Layer 3 of a small transformer language model trained on English Wikipedia (11 layers, counted from 0, width 128).
A neuron's activation on a vector x is GELU(weights . x + bias), where the dot is the dot product.

Input weights of the MLP neurons that the questions are about. A number n stands for (n - 128) times 0.0067.
n83 (bias -0.088): 92, 127, 77, 131, 47, 123, 100, 124, 182, 114, 104, 144, 148, 179, 122, 157, 160, 89, 143, 64, 130, 76, 76, 147, 91, 104, 87, 121, 106, 72, 113, 150, 168, 136, 77, 175, 82, 174, 146, 192, 114, 62, 144, 139, 142, 56, 136, 132, 126, 92, 181, 143, 87, 57, 126, 115, 135, 158, 214, 144, 106, 127, 54, 111, 146, 111, 114, 158, 156, 118, 165, 128, 176, 125, 151, 146, 193, 166, 116, 134, 176, 161, 138, 122, 166, 100, 193, 111, 167, 166, 136, 133, 110, 114, 150, 129, 182, 82, 73, 115, 141, 165, 138, 147, 152, 134, 168, 116, 103, 173, 143, 52, 117, 141, 121, 163, 99, 136, 78, 103, 132, 97, 86, 121, 72, 144, 142, 147
n121 (bias -0.060): 105, 166, 114, 135, 131, 140, 122, 155, 224, 117, 206, 114, 121, 145, 142, 109, 180, 81, 170, 204, 78, 89, 169, 116, 138, 135, 98, 176, 139, 141, 97, 134, 69, 172, 138, 140, 151, 117, 129, 151, 116, 131, 131, 93, 130, 136, 146, 110, 198, 159, 183, 82, 86, 84, 82, 107, 74, 75, 130, 110, 109, 127, 84, 159, 180, 63, 63, 118, 130, 148, 164, 110, 152, 71, 87, 81, 88, 77, 147, 145, 115, 154, 140, 154, 58, 157, 177, 164, 190, 111, 47, 86, 134, 146, 105, 116, 85, 113, 105, 135, 98, 178, 186, 124, 129, 128, 221, 164, 98, 129, 141, 71, 172, 147, 67, 123, 133, 106, 190, 114, 115, 159, 78, 171, 73, 72, 72, 147
n139 (bias -0.067): 106, 83, 87, 70, 150, 133, 115, 89, 72, 70, 181, 184, 204, 167, 133, 143, 151, 84, 120, 172, 99, 157, 196, 136, 140, 104, 114, 57, 146, 116, 122, 175, 106, 47, 170, 138, 140, 110, 167, 146, 99, 145, 194, 107, 130, 160, 131, 88, 130, 88, 145, 130, 111, 119, 123, 180, 200, 99, 121, 155, 96, 133, 86, 114, 132, 119, 176, 84, 116, 93, 112, 124, 142, 135, 126, 168, 116, 117, 125, 179, 127, 94, 135, 125, 144, 159, 150, 97, 166, 162, 147, 68, 167, 138, 248, 135, 130, 134, 112, 77, 119, 186, 154, 139, 113, 120, 156, 92, 98, 117, 104, 119, 91, 118, 154, 80, 100, 159, 152, 125, 81, 154, 103, 84, 89, 129, 172, 99
n152 (bias -0.091): 117, 109, 173, 186, 122, 141, 110, 107, 147, 144, 100, 122, 184, 133, 22, 143, 159, 240, 184, 151, 27, 185, 196, 83, 118, 136, 116, 175, 167, 143, 105, 217, 67, 92, 89, 191, 158, 45, 149, 245, 122, 180, 99, 106, 134, 91, 95, 53, 156, 134, 165, 107, 128, 81, 119, 121, 181, 103, 216, 147, 110, 133, 92, 92, 119, 145, 41, 137, 107, 164, 176, 160, 143, 161, 147, 159, 178, 100, 66, 106, 160, 123, 106, 131, 47, 129, 128, 20, 157, 137, 183, 110, 211, 93, 134, 139, 103, 149, 86, 137, 137, 144, 194, 113, 68, 176, 137, 93, 108, 133, 127, 98, 131, 140, 132, 71, 164, 101, 170, 82, 133, 155, 141, 78, 72, 104, 168, 67
n171 (bias -0.027): 134, 94, 134, 173, 116, 147, 93, 120, 140, 103, 74, 127, 191, 131, 155, 151, 106, 213, 119, 90, 50, 125, 120, 121, 116, 156, 108, 75, 114, 129, 134, 122, 89, 49, 92, 108, 149, 105, 154, 176, 101, 196, 165, 115, 173, 122, 201, 137, 159, 159, 138, 104, 129, 85, 181, 184, 125, 162, 34, 151, 141, 121, 125, 142, 120, 145, 170, 46, 129, 65, 71, 160, 109, 112, 116, 152, 140, 154, 197, 101, 70, 110, 63, 137, 175, 105, 115, 124, 227, 116, 129, 91, 128, 196, 150, 136, 100, 147, 140, 113, 128, 149, 132, 114, 155, 70, 148, 107, 132, 192, 130, 93, 104, 130, 44, 139, 100, 78, 155, 107, 117, 138, 165, 170, 143, 148, 131, 189
n275 (bias -0.063): 107, 95, 119, 132, 95, 33, 189, 160, 65, 98, 124, 114, 121, 114, 89, 177, 135, 169, 130, 102, 164, 133, 140, 199, 227, 151, 136, 121, 152, 181, 132, 128, 125, 112, 96, 100, 124, 129, 177, 155, 59, 146, 94, 143, 139, 177, 154, 152, 194, 87, 118, 97, 102, 83, 97, 125, 166, 104, 116, 159, 53, 154, 141, 182, 120, 127, 159, 165, 148, 190, 141, 154, 135, 106, 153, 97, 156, 148, 150, 142, 149, 124, 101, 177, 48, 101, 76, 185, 119, 98, 91, 85, 169, 101, 89, 127, 103, 80, 100, 140, 144, 131, 100, 80, 100, 200, 162, 137, 27, 172, 171, 100, 211, 130, 127, 144, 71, 144, 71, 116, 156, 119, 179, 55, 127, 153, 115, 142
n318 (bias -0.092): 176, 92, 46, 110, 187, 100, 130, 91, 166, 202, 68, 100, 123, 33, 88, 144, 91, 104, 133, 161, 151, 125, 114, 81, 157, 143, 136, 178, 149, 148, 92, 40, 119, 180, 177, 90, 88, 117, 178, 112, 92, 56, 83, 79, 111, 108, 80, 150, 168, 127, 152, 90, 141, 105, 137, 155, 155, 142, 136, 171, 121, 166, 75, 175, 96, 115, 115, 167, 99, 102, 133, 146, 131, 69, 144, 114, 115, 128, 160, 93, 133, 135, 170, 154, 130, 110, 209, 142, 127, 58, 139, 143, 109, 106, 119, 135, 212, 97, 90, 141, 191, 210, 188, 121, 32, 202, 126, 95, 82, 88, 185, 134, 132, 148, 123, 118, 224, 112, 236, 131, 107, 135, 106, 82, 98, 136, 109, 117
n347 (bias -0.094): 69, 65, 144, 143, 145, 178, 128, 132, 149, 97, 171, 109, 167, 55, 89, 185, 152, 97, 185, 84, 228, 104, 199, 148, 57, 97, 162, 56, 132, 27, 78, 136, 181, 133, 126, 197, 131, 178, 128, 130, 134, 86, 152, 82, 141, 119, 134, 63, 155, 86, 148, 97, 40, 129, 106, 73, 212, 130, 124, 144, 140, 153, 72, 107, 119, 166, 130, 86, 178, 170, 105, 147, 164, 89, 163, 150, 150, 112, 144, 158, 69, 133, 132, 78, 143, 159, 137, 124, 163, 155, 135, 62, 146, 77, 191, 134, 84, 199, 107, 123, 154, 168, 153, 150, 126, 113, 100, 99, 61, 81, 118, 128, 110, 161, 167, 149, 90, 94, 121, 153, 80, 112, 145, 157, 127, 121, 151, 167
n378 (bias -0.034): 97, 88, 179, 155, 111, 124, 185, 129, 78, 113, 139, 121, 230, 75, 109, 111, 98, 130, 138, 126, 134, 91, 105, 81, 144, 126, 98, 146, 199, 96, 65, 172, 179, 139, 97, 135, 101, 183, 131, 126, 105, 28, 135, 193, 135, 159, 106, 146, 132, 169, 184, 106, 143, 95, 75, 134, 123, 157, 90, 109, 164, 125, 142, 100, 101, 123, 102, 81, 163, 83, 163, 114, 173, 89, 169, 118, 137, 126, 84, 179, 155, 137, 110, 119, 144, 90, 106, 154, 143, 162, 88, 140, 71, 172, 163, 132, 187, 168, 164, 98, 114, 247, 105, 162, 127, 120, 94, 114, 118, 112, 105, 73, 127, 193, 53, 92, 84, 127, 110, 129, 89, 191, 171, 183, 74, 189, 88, 110
n425 (bias -0.050): 107, 104, 150, 149, 57, 166, 88, 130, 186, 189, 98, 152, 151, 163, 76, 75, 109, 97, 145, 83, 106, 114, 177, 165, 115, 105, 130, 112, 103, 128, 146, 165, 85, 168, 111, 108, 105, 197, 152, 150, 118, 141, 105, 100, 123, 180, 160, 94, 139, 210, 105, 130, 146, 80, 112, 139, 113, 115, 144, 128, 91, 127, 77, 133, 123, 130, 78, 81, 112, 114, 150, 187, 153, 83, 108, 163, 161, 158, 98, 160, 120, 163, 174, 136, 142, 151, 158, 131, 115, 129, 91, 67, 88, 142, 83, 144, 181, 140, 73, 130, 80, 152, 211, 135, 125, 145, 126, 140, 143, 123, 127, 122, 84, 241, 114, 115, 129, 117, 111, 99, 113, 133, 93, 103, 123, 171, 147, 94
n439 (bias -0.097): 49, 37, 163, 113, 157, 154, 124, 130, 141, 99, 105, 134, 160, 123, 65, 82, 167, 134, 109, 119, 179, 110, 131, 26, 121, 161, 160, 84, 151, 105, 154, 133, 108, 135, 176, 147, 132, 132, 124, 97, 141, 148, 127, 86, 196, 107, 75, 82, 130, 140, 121, 116, 107, 103, 162, 134, 207, 87, 152, 184, 178, 140, 108, 48, 186, 141, 218, 115, 156, 158, 118, 83, 173, 111, 162, 113, 111, 151, 135, 87, 76, 80, 163, 166, 88, 159, 80, 189, 96, 197, 77, 143, 99, 176, 118, 154, 155, 151, 136, 164, 122, 33, 96, 131, 118, 108, 73, 152, 153, 145, 115, 142, 95, 146, 196, 146, 159, 92, 104, 114, 117, 140, 157, 133, 130, 114, 136, 163
n478 (bias -0.066): 108, 119, 151, 124, 86, 87, 145, 103, 113, 140, 188, 129, 102, 92, 54, 140, 113, 196, 68, 95, 171, 124, 137, 125, 148, 93, 113, 175, 156, 151, 196, 164, 80, 130, 65, 94, 139, 176, 97, 155, 93, 152, 47, 109, 80, 146, 99, 142, 126, 161, 77, 168, 126, 107, 82, 138, 122, 148, 121, 137, 124, 144, 170, 140, 122, 116, 150, 143, 91, 111, 133, 104, 175, 133, 94, 82, 112, 109, 131, 204, 148, 148, 115, 170, 138, 101, 138, 117, 146, 140, 84, 144, 109, 130, 158, 132, 137, 164, 99, 149, 97, 148, 133, 145, 102, 59, 63, 138, 141, 200, 173, 125, 135, 101, 163, 138, 150, 111, 151, 94, 140, 154, 104, 185, 101, 94, 131, 109
n479 (bias -0.044): 69, 43, 149, 176, 92, 131, 145, 54, 147, 118, 64, 142, 150, 131, 151, 142, 140, 51, 133, 221, 178, 147, 137, 141, 111, 86, 172, 158, 115, 181, 71, 178, 175, 144, 127, 168, 125, 139, 78, 79, 139, 84, 151, 73, 123, 92, 150, 82, 116, 145, 89, 136, 126, 84, 146, 154, 145, 125, 148, 176, 88, 64, 134, 123, 76, 148, 172, 171, 135, 142, 129, 142, 178, 92, 165, 186, 178, 120, 108, 160, 61, 102, 166, 130, 157, 148, 160, 69, 101, 119, 109, 154, 129, 176, 135, 154, 113, 139, 86, 141, 74, 154, 170, 117, 109, 116, 168, 116, 133, 44, 128, 92, 149, 131, 151, 56, 94, 77, 66, 82, 126, 117, 139, 126, 165, 176, 120, 129

Each question shows a token from some text and the vector x that enters the MLP there. A number n stands for (n - 128) times 0.05.

" t": 87, 116, 107, 164, 144, 120, 126, 129, 123, 118, 182, 100, 106, 135, 150, 113, 157, 122, 110, 120, 120, 142, 137, 133, 117, 99, 136, 130, 116, 141, 103, 109, 160, 130, 160, 164, 98, 133, 112, 143, 131, 117, 131, 125, 135, 140, 134, 122, 75, 169, 111, 153, 119, 108, 144, 127, 141, 157, 128, 135, 142, 145, 128, 132, 93, 101, 106, 160, 127, 119, 102, 140, 95, 128, 104, 98, 119, 144, 126, 125, 138, 154, 135, 109, 125, 105, 130, 160, 107, 121, 159, 139, 168, 167, 160, 146, 107, 117, 121, 133, 111, 97, 92, 160, 121, 107, 110, 116, 153, 143, 104, 129, 136, 142, 117, 155, 130, 137, 131, 127, 127, 128, 130, 110, 116, 114, 185, 108
The two highest activations, in order: n478, n83

"ie": 111, 111, 126, 174, 152, 151, 150, 165, 122, 167, 128, 126, 77, 139, 153, 102, 130, 135, 134, 107, 120, 145, 139, 116, 115, 115, 115, 125, 114, 162, 119, 89, 167, 140, 189, 143, 107, 103, 112, 139, 115, 99, 152, 139, 126, 156, 121, 118, 109, 163, 118, 145, 129, 150, 112, 132, 107, 156, 104, 139, 102, 132, 160, 150, 131, 114, 95, 146, 123, 98, 112, 120, 114, 121, 99, 110, 137, 119, 111, 141, 160, 172, 119, 102, 114, 133, 129, 137, 117, 117, 148, 135, 153, 160, 150, 121, 116, 131, 102, 101, 110, 112, 134, 133, 139, 117, 95, 130, 121, 129, 135, 137, 147, 124, 110, 168, 76, 144, 138, 131, 107, 99, 127, 112, 132, 125, 167, 83
Which of these neurons fires most? n425

"z": 97, 139, 99, 181, 136, 159, 139, 163, 110, 153, 165, 146, 61, 111, 169, 132, 139, 130, 127, 115, 98, 120, 130, 122, 98, 121, 137, 126, 122, 150, 133, 100, 147, 150, 178, 162, 138, 128, 112, 131, 122, 119, 142, 119, 140, 152, 131, 102, 80, 167, 131, 136, 140, 158, 132, 148, 147, 126, 116, 112, 137, 138, 129, 126, 106, 116, 102, 149, 148, 116, 110, 118, 99, 133, 90, 132, 150, 139, 96, 99, 180, 142, 126, 110, 111, 119, 119, 133, 134, 114, 142, 116, 153, 164, 147, 131, 101, 121, 93, 96, 118, 126, 133, 129, 140, 113, 126, 101, 145, 133, 121, 131, 155, 115, 112, 144, 89, 143, 150, 122, 131, 135, 115, 125, 114, 128, 154, 67
Which three neurons fire most, strongest first? n121, n139, n152

"lected": 137, 146, 122, 143, 126, 124, 154, 142, 140, 132, 122, 134, 109, 94, 134, 101, 128, 114, 143, 120, 115, 136, 112, 125, 116, 127, 115, 106, 103, 169, 159, 98, 151, 156, 171, 166, 115, 113, 130, 141, 135, 78, 151, 105, 141, 162, 134, 125, 111, 156, 130, 148, 131, 132, 127, 117, 131, 142, 89, 151, 105, 121, 133, 142, 120, 105, 115, 132, 141, 124, 144, 124, 68, 115, 116, 114, 147, 160, 102, 139, 156, 139, 120, 103, 106, 108, 121, 113, 110, 114, 130, 109, 150, 162, 135, 129, 131, 151, 111, 87, 131, 123, 123, 143, 115, 139, 107, 126, 151, 133, 123, 143, 116, 107, 113, 182, 126, 152, 127, 96, 115, 108, 109, 134, 111, 141, 205, 130
The two highest activations, in order: n425, n318

" ends": 109, 98, 113, 153, 117, 140, 173, 141, 140, 140, 149, 118, 105, 135, 113, 126, 132, 104, 126, 125, 101, 131, 127, 114, 102, 125, 125, 158, 137, 147, 130, 105, 163, 132, 159, 166, 124, 143, 121, 127, 128, 145, 156, 132, 125, 195, 152, 124, 74, 126, 153, 132, 144, 113, 135, 122, 144, 141, 147, 114, 128, 132, 126, 142, 113, 108, 111, 132, 111, 125, 100, 136, 119, 123, 103, 126, 118, 149, 124, 149, 154, 139, 111, 88, 99, 89, 126, 128, 101, 101, 133, 131, 155, 165, 98, 117, 90, 127, 98, 129, 124, 118, 124, 147, 128, 102, 113, 129, 135, 137, 139, 131, 134, 118, 128, 173, 116, 170, 117, 111, 117, 110, 131, 97, 147, 130, 197, 94
The two highest activations, in order: n425, n275

" Alb": 84, 98, 103, 160, 158, 140, 149, 143, 144, 144, 174, 100, 98, 95, 164, 100, 131, 131, 144, 127, 135, 121, 121, 91, 106, 126, 136, 102, 93, 142, 121, 112, 149, 151, 121, 149, 129, 146, 101, 135, 135, 118, 131, 121, 132, 131, 145, 117, 74, 154, 117, 141, 155, 169, 129, 120, 139, 118, 113, 121, 121, 116, 177, 117, 122, 98, 138, 140, 114, 141, 125, 90, 111, 101, 111, 114, 148, 154, 123, 113, 158, 152, 139, 118, 114, 129, 112, 109, 120, 112, 138, 143, 150, 144, 155, 126, 102, 130, 118, 80, 131, 133, 111, 117, 158, 105, 109, 150, 144, 136, 158, 136, 141, 98, 99, 170, 115, 125, 136, 107, 129, 126, 130, 145, 168, 120, 158, 102
Which three neurons fire most, strongest first? n478, n479, n347

" R": 99, 100, 111, 173, 131, 136, 159, 136, 124, 136, 213, 116, 113, 99, 132, 97, 121, 121, 144, 129, 131, 125, 128, 103, 105, 115, 127, 126, 102, 154, 106, 81, 148, 137, 156, 163, 130, 114, 113, 140, 132, 107, 138, 122, 130, 130, 135, 132, 77, 157, 139, 129, 144, 142, 101, 115, 97, 122, 125, 141, 133, 128, 134, 149, 120, 106, 132, 179, 143, 124, 111, 115, 111, 141, 125, 125, 130, 158, 129, 139, 144, 155, 136, 122, 130, 113, 115, 137, 136, 109, 151, 102, 135, 177, 126, 128, 103, 116, 106, 124, 119, 134, 117, 145, 149, 110, 95, 137, 147, 126, 126, 153, 140, 81, 127, 129, 82, 179, 137, 101, 108, 121, 133, 137, 118, 116, 173, 100
Which three neurons fire most, strongest first? n478, n378, n121

" publ": 105, 142, 120, 174, 137, 114, 163, 152, 143, 134, 140, 106, 94, 101, 108, 95, 106, 114, 128, 117, 125, 143, 86, 140, 142, 111, 126, 138, 116, 147, 144, 92, 173, 138, 145, 154, 122, 119, 119, 123, 153, 93, 133, 130, 124, 157, 133, 149, 108, 170, 141, 134, 146, 111, 119, 143, 128, 110, 126, 167, 132, 113, 118, 123, 114, 111, 106, 160, 133, 133, 151, 116, 106, 135, 122, 97, 128, 174, 132, 124, 160, 148, 136, 101, 127, 101, 136, 127, 101, 103, 146, 112, 199, 162, 114, 153, 126, 129, 119, 107, 117, 128, 101, 138, 157, 122, 104, 149, 154, 110, 122, 126, 107, 92, 117, 144, 115, 166, 131, 143, 82, 99, 129, 103, 106, 135, 167, 126
The most active neuron and its activation: n318, at about 1

"an": 112, 108, 128, 163, 138, 144, 137, 129, 130, 163, 153, 124, 59, 116, 163, 110, 128, 130, 128, 141, 135, 117, 127, 95, 102, 126, 129, 130, 93, 179, 126, 99, 142, 145, 196, 168, 124, 125, 112, 119, 146, 84, 154, 126, 122, 158, 122, 129, 95, 147, 138, 145, 133, 163, 146, 138, 151, 128, 125, 115, 132, 135, 142, 153, 117, 113, 118, 124, 136, 142, 105, 95, 110, 127, 117, 134, 114, 130, 107, 102, 153, 156, 134, 96, 114, 118, 131, 116, 146, 114, 149, 121, 158, 137, 143, 114, 95, 122, 106, 134, 96, 123, 128, 146, 144, 107, 125, 107, 108, 111, 140, 125, 132, 145, 108, 159, 74, 164, 133, 124, 116, 113, 117, 132, 139, 144, 164, 68
Which of these neurons fires most? n479

" D": 77, 121, 104, 175, 126, 136, 126, 133, 111, 129, 209, 133, 114, 103, 118, 104, 134, 138, 148, 122, 120, 126, 116, 113, 113, 124, 129, 125, 124, 158, 126, 93, 146, 171, 151, 143, 140, 128, 118, 121, 141, 115, 136, 130, 121, 144, 97, 121, 82, 162, 144, 146, 123, 166, 155, 132, 134, 143, 112, 133, 126, 133, 153, 140, 91, 106, 120, 143, 141, 120, 91, 125, 119, 134, 126, 113, 152, 136, 102, 127, 155, 158, 128, 106, 116, 103, 119, 143, 120, 93, 140, 141, 138, 167, 157, 126, 101, 130, 97, 116, 122, 145, 103, 153, 152, 109, 92, 114, 148, 124, 142, 117, 141, 88, 115, 144, 104, 159, 127, 82, 116, 137, 132, 147, 140, 134, 156, 99
Which of these neurons fires most? n378

"ving": 111, 126, 100, 149, 131, 142, 128, 151, 140, 130, 118, 130, 85, 104, 130, 99, 133, 119, 120, 119, 114, 137, 142, 108, 110, 101, 135, 128, 104, 163, 134, 121, 171, 153, 168, 150, 105, 110, 126, 130, 134, 103, 132, 119, 141, 164, 121, 132, 95, 145, 141, 143, 157, 142, 139, 124, 114, 129, 104, 140, 118, 128, 137, 132, 143, 119, 103, 136, 126, 130, 128, 130, 94, 123, 82, 124, 138, 150, 103, 148, 144, 146, 120, 94, 117, 102, 117, 128, 117, 99, 150, 138, 171, 146, 136, 122, 123, 142, 108, 98, 106, 107, 140, 153, 146, 136, 112, 124, 141, 132, 137, 144, 138, 131, 104, 149, 102, 157, 124, 134, 130, 127, 118, 91, 115, 107, 232, 103
The most active neuron and its activation: n425, at about 2.1

" Fle": 98, 115, 108, 165, 140, 134, 157, 153, 138, 145, 156, 103, 76, 110, 132, 130, 108, 152, 130, 145, 130, 138, 123, 128, 120, 141, 113, 113, 124, 159, 127, 83, 154, 139, 163, 121, 120, 114, 100, 115, 151, 123, 137, 129, 145, 147, 144, 135, 68, 141, 145, 139, 130, 113, 121, 132, 125, 149, 127, 118, 157, 137, 141, 134, 97, 90, 123, 130, 114, 134, 96, 110, 155, 106, 122, 125, 148, 151, 146, 116, 152, 165, 126, 111, 111, 100, 125, 134, 83, 112, 150, 152, 161, 157, 136, 129, 105, 113, 78, 121, 124, 136, 121, 152, 141, 99, 117, 143, 157, 136, 147, 131, 146, 89, 115, 169, 107, 139, 119, 103, 104, 111, 161, 133, 121, 120, 157, 93
Which of these neurons fires most? n478

" World": 131, 106, 112, 171, 129, 107, 174, 152, 146, 144, 131, 105, 77, 91, 136, 120, 146, 121, 123, 141, 137, 142, 123, 112, 125, 135, 130, 119, 62, 174, 110, 78, 135, 131, 159, 153, 117, 137, 130, 122, 111, 141, 131, 127, 162, 134, 150, 155, 70, 142, 118, 153, 139, 151, 162, 141, 146, 126, 98, 122, 135, 133, 133, 143, 111, 106, 90, 152, 130, 137, 118, 99, 105, 140, 109, 112, 97, 136, 106, 113, 169, 154, 144, 115, 129, 88, 131, 119, 123, 116, 134, 117, 163, 142, 125, 100, 95, 123, 117, 115, 133, 146, 114, 158, 135, 128, 111, 118, 138, 94, 124, 129, 144, 130, 125, 137, 87, 109, 130, 139, 106, 142, 156, 140, 126, 154, 190, 106
Which of these neurons fires most? n318

"\"": 118, 101, 123, 167, 111, 147, 142, 144, 119, 169, 128, 137, 90, 126, 128, 97, 143, 114, 124, 151, 114, 130, 114, 139, 109, 129, 106, 112, 129, 132, 119, 115, 145, 151, 150, 155, 122, 96, 133, 152, 139, 120, 143, 110, 138, 148, 134, 129, 103, 166, 130, 141, 149, 165, 131, 122, 132, 105, 114, 145, 122, 142, 158, 149, 110, 110, 111, 143, 139, 132, 123, 148, 121, 150, 88, 118, 139, 171, 118, 122, 166, 125, 107, 113, 110, 96, 110, 144, 146, 74, 142, 111, 162, 167, 111, 123, 118, 99, 122, 110, 133, 113, 108, 152, 139, 128, 99, 119, 131, 122, 120, 121, 137, 107, 120, 150, 85, 139, 121, 149, 120, 127, 107, 116, 127, 115, 197, 112
Which of these neurons fires most? n275

" strateg": 98, 124, 154, 157, 155, 134, 153, 140, 142, 137, 132, 72, 87, 103, 121, 106, 124, 119, 122, 132, 120, 120, 126, 100, 113, 121, 124, 121, 110, 157, 136, 110, 169, 132, 135, 164, 118, 134, 139, 134, 140, 79, 132, 129, 141, 156, 118, 158, 80, 140, 138, 148, 149, 143, 173, 145, 122, 142, 128, 144, 122, 149, 102, 147, 106, 101, 128, 150, 111, 141, 130, 136, 105, 102, 107, 115, 124, 132, 88, 122, 139, 141, 141, 107, 116, 81, 138, 144, 119, 130, 139, 136, 176, 134, 125, 124, 105, 131, 114, 103, 142, 120, 106, 134, 119, 142, 96, 149, 160, 120, 139, 136, 153, 124, 92, 172, 109, 133, 123, 108, 115, 112, 117, 114, 149, 155, 180, 81
Which of these neurons fires most? n318

" the": 125, 127, 117, 163, 136, 143, 135, 149, 110, 139, 145, 94, 113, 94, 135, 99, 130, 104, 126, 133, 120, 126, 143, 133, 120, 112, 121, 104, 123, 136, 110, 103, 169, 138, 168, 179, 131, 117, 125, 133, 143, 109, 121, 105, 152, 130, 123, 126, 120, 166, 112, 127, 112, 150, 128, 133, 119, 144, 106, 149, 131, 124, 152, 131, 120, 108, 138, 135, 119, 135, 116, 113, 115, 114, 117, 128, 108, 159, 117, 150, 153, 139, 119, 118, 139, 128, 123, 120, 114, 122, 153, 119, 158, 142, 153, 126, 106, 118, 126, 99, 117, 118, 84, 146, 132, 131, 123, 139, 134, 132, 126, 131, 134, 100, 102, 131, 80, 144, 128, 112, 116, 117, 132, 131, 121, 125, 244, 116
Which of these neurons fires most? n347

" Also": 127, 120, 114, 121, 123, 125, 150, 113, 117, 139, 119, 136, 67, 114, 117, 120, 121, 116, 133, 148, 128, 131, 117, 105, 119, 154, 111, 105, 124, 182, 123, 110, 141, 164, 159, 160, 142, 119, 115, 97, 138, 132, 156, 111, 170, 175, 124, 116, 105, 150, 170, 143, 121, 120, 138, 116, 139, 152, 115, 141, 108, 110, 127, 144, 118, 96, 125, 161, 131, 111, 91, 128, 92, 136, 120, 123, 145, 147, 109, 134, 150, 151, 116, 86, 105, 112, 109, 117, 141, 109, 126, 117, 143, 166, 138, 131, 112, 132, 116, 110, 129, 124, 114, 162, 154, 102, 118, 126, 147, 145, 170, 147, 117, 121, 122, 159, 106, 156, 147, 90, 100, 127, 113, 106, 145, 132, 182, 103
Which of these neurons fires most? n139

"l": 92, 135, 113, 157, 144, 149, 148, 186, 123, 134, 158, 120, 64, 125, 159, 122, 105, 148, 141, 124, 118, 126, 115, 95, 116, 139, 137, 155, 114, 132, 128, 88, 138, 150, 167, 171, 135, 116, 136, 143, 118, 106, 153, 107, 127, 167, 123, 129, 88, 165, 131, 114, 160, 146, 135, 130, 115, 126, 117, 139, 115, 131, 142, 159, 136, 95, 124, 144, 161, 119, 104, 108, 66, 132, 110, 126, 137, 125, 115, 96, 162, 136, 116, 116, 117, 117, 127, 143, 142, 113, 153, 122, 162, 161, 147, 112, 105, 118, 98, 128, 114, 121, 116, 151, 147, 114, 116, 130, 142, 138, 104, 148, 140, 97, 104, 146, 85, 161, 149, 112, 119, 128, 130, 114, 118, 112, 150, 72
Which of these neurons fires most? n121

"f": 94, 131, 138, 176, 143, 140, 124, 159, 123, 121, 165, 136, 77, 124, 152, 123, 123, 137, 127, 131, 106, 145, 138, 137, 147, 126, 123, 123, 84, 156, 143, 100, 151, 163, 175, 144, 126, 110, 108, 115, 146, 125, 145, 112, 105, 135, 136, 136, 107, 153, 132, 130, 150, 159, 123, 139, 135, 125, 99, 127, 130, 123, 165, 126, 128, 95, 95, 151, 133, 121, 110, 111, 88, 139, 104, 112, 146, 137, 127, 123, 172, 145, 120, 124, 87, 114, 120, 150, 122, 123, 140, 104, 147, 194, 156, 120, 93, 154, 100, 84, 141, 130, 110, 150, 139, 118, 104, 118, 128, 148, 142, 111, 128, 116, 117, 148, 107, 130, 135, 89, 121, 135, 125, 112, 105, 130, 166, 77
The most active neuron and its activation: n121, at about 1.2

" but": 102, 108, 105, 150, 137, 146, 155, 152, 125, 147, 153, 91, 100, 116, 138, 139, 149, 143, 125, 124, 128, 149, 123, 130, 123, 118, 111, 112, 130, 150, 113, 97, 181, 146, 162, 159, 132, 125, 132, 129, 129, 116, 145, 117, 98, 143, 114, 101, 91, 173, 160, 150, 109, 138, 145, 124, 140, 131, 90, 149, 113, 123, 150, 137, 128, 118, 130, 143, 126, 108, 128, 104, 82, 127, 116, 112, 131, 152, 100, 149, 150, 152, 109, 104, 138, 113, 151, 109, 131, 125, 134, 126, 148, 150, 118, 109, 123, 121, 115, 107, 111, 104, 107, 124, 146, 123, 118, 139, 136, 101, 143, 129, 160, 92, 111, 138, 87, 133, 115, 108, 118, 121, 120, 118, 115, 122, 218, 119
Which of these neurons fires most? n479

" Joseph": 105, 121, 112, 171, 106, 137, 144, 156, 126, 167, 140, 106, 87, 110, 154, 111, 133, 123, 126, 140, 135, 137, 113, 118, 113, 97, 149, 123, 92, 141, 137, 88, 150, 163, 181, 141, 130, 137, 114, 128, 161, 89, 124, 130, 133, 143, 112, 111, 94, 161, 124, 148, 163, 147, 132, 146, 103, 136, 106, 143, 107, 131, 154, 115, 102, 107, 127, 142, 133, 146, 126, 93, 130, 137, 102, 105, 145, 136, 123, 106, 139, 163, 110, 94, 129, 125, 114, 118, 133, 101, 146, 132, 172, 159, 147, 124, 141, 115, 113, 97, 111, 127, 108, 133, 145, 128, 108, 137, 151, 105, 134, 126, 138, 72, 107, 157, 79, 140, 122, 143, 114, 97, 147, 144, 127, 135, 181, 102
The most active neuron and its activation: n479, at about 2.3

" tr": 61, 113, 138, 155, 120, 119, 183, 126, 162, 101, 170, 104, 113, 113, 142, 138, 129, 151, 99, 136, 117, 121, 107, 109, 118, 123, 136, 137, 115, 134, 110, 111, 150, 148, 140, 160, 127, 145, 138, 140, 124, 115, 156, 111, 127, 175, 138, 116, 75, 148, 141, 138, 131, 141, 130, 112, 143, 144, 132, 108, 120, 124, 132, 127, 99, 82, 139, 125, 124, 105, 94, 125, 106, 124, 127, 108, 114, 151, 109, 127, 137, 148, 138, 137, 107, 124, 117, 145, 130, 116, 131, 125, 146, 156, 158, 133, 121, 113, 120, 137, 109, 130, 116, 175, 146, 106, 110, 127, 143, 137, 127, 155, 144, 134, 124, 166, 101, 167, 133, 114, 106, 133, 114, 107, 136, 115, 173, 106
Which three neurons fire most, strongest first? n378, n478, n347

" cred": 86, 124, 137, 145, 146, 127, 151, 121, 116, 137, 139, 115, 98, 128, 139, 90, 143, 110, 109, 134, 114, 140, 103, 125, 135, 84, 132, 129, 86, 111, 101, 113, 181, 138, 159, 164, 134, 117, 136, 128, 124, 107, 141, 117, 120, 173, 137, 134, 111, 149, 126, 133, 158, 140, 113, 140, 132, 131, 104, 154, 118, 125, 147, 134, 110, 120, 136, 172, 97, 125, 156, 160, 133, 115, 104, 104, 131, 161, 143, 127, 147, 156, 148, 118, 121, 126, 111, 129, 108, 116, 165, 104, 176, 159, 119, 131, 105, 119, 130, 87, 123, 108, 117, 160, 128, 101, 94, 158, 157, 141, 141, 124, 162, 93, 106, 153, 116, 144, 114, 119, 92, 116, 133, 98, 130, 109, 178, 95
Which of these neurons fires most? n479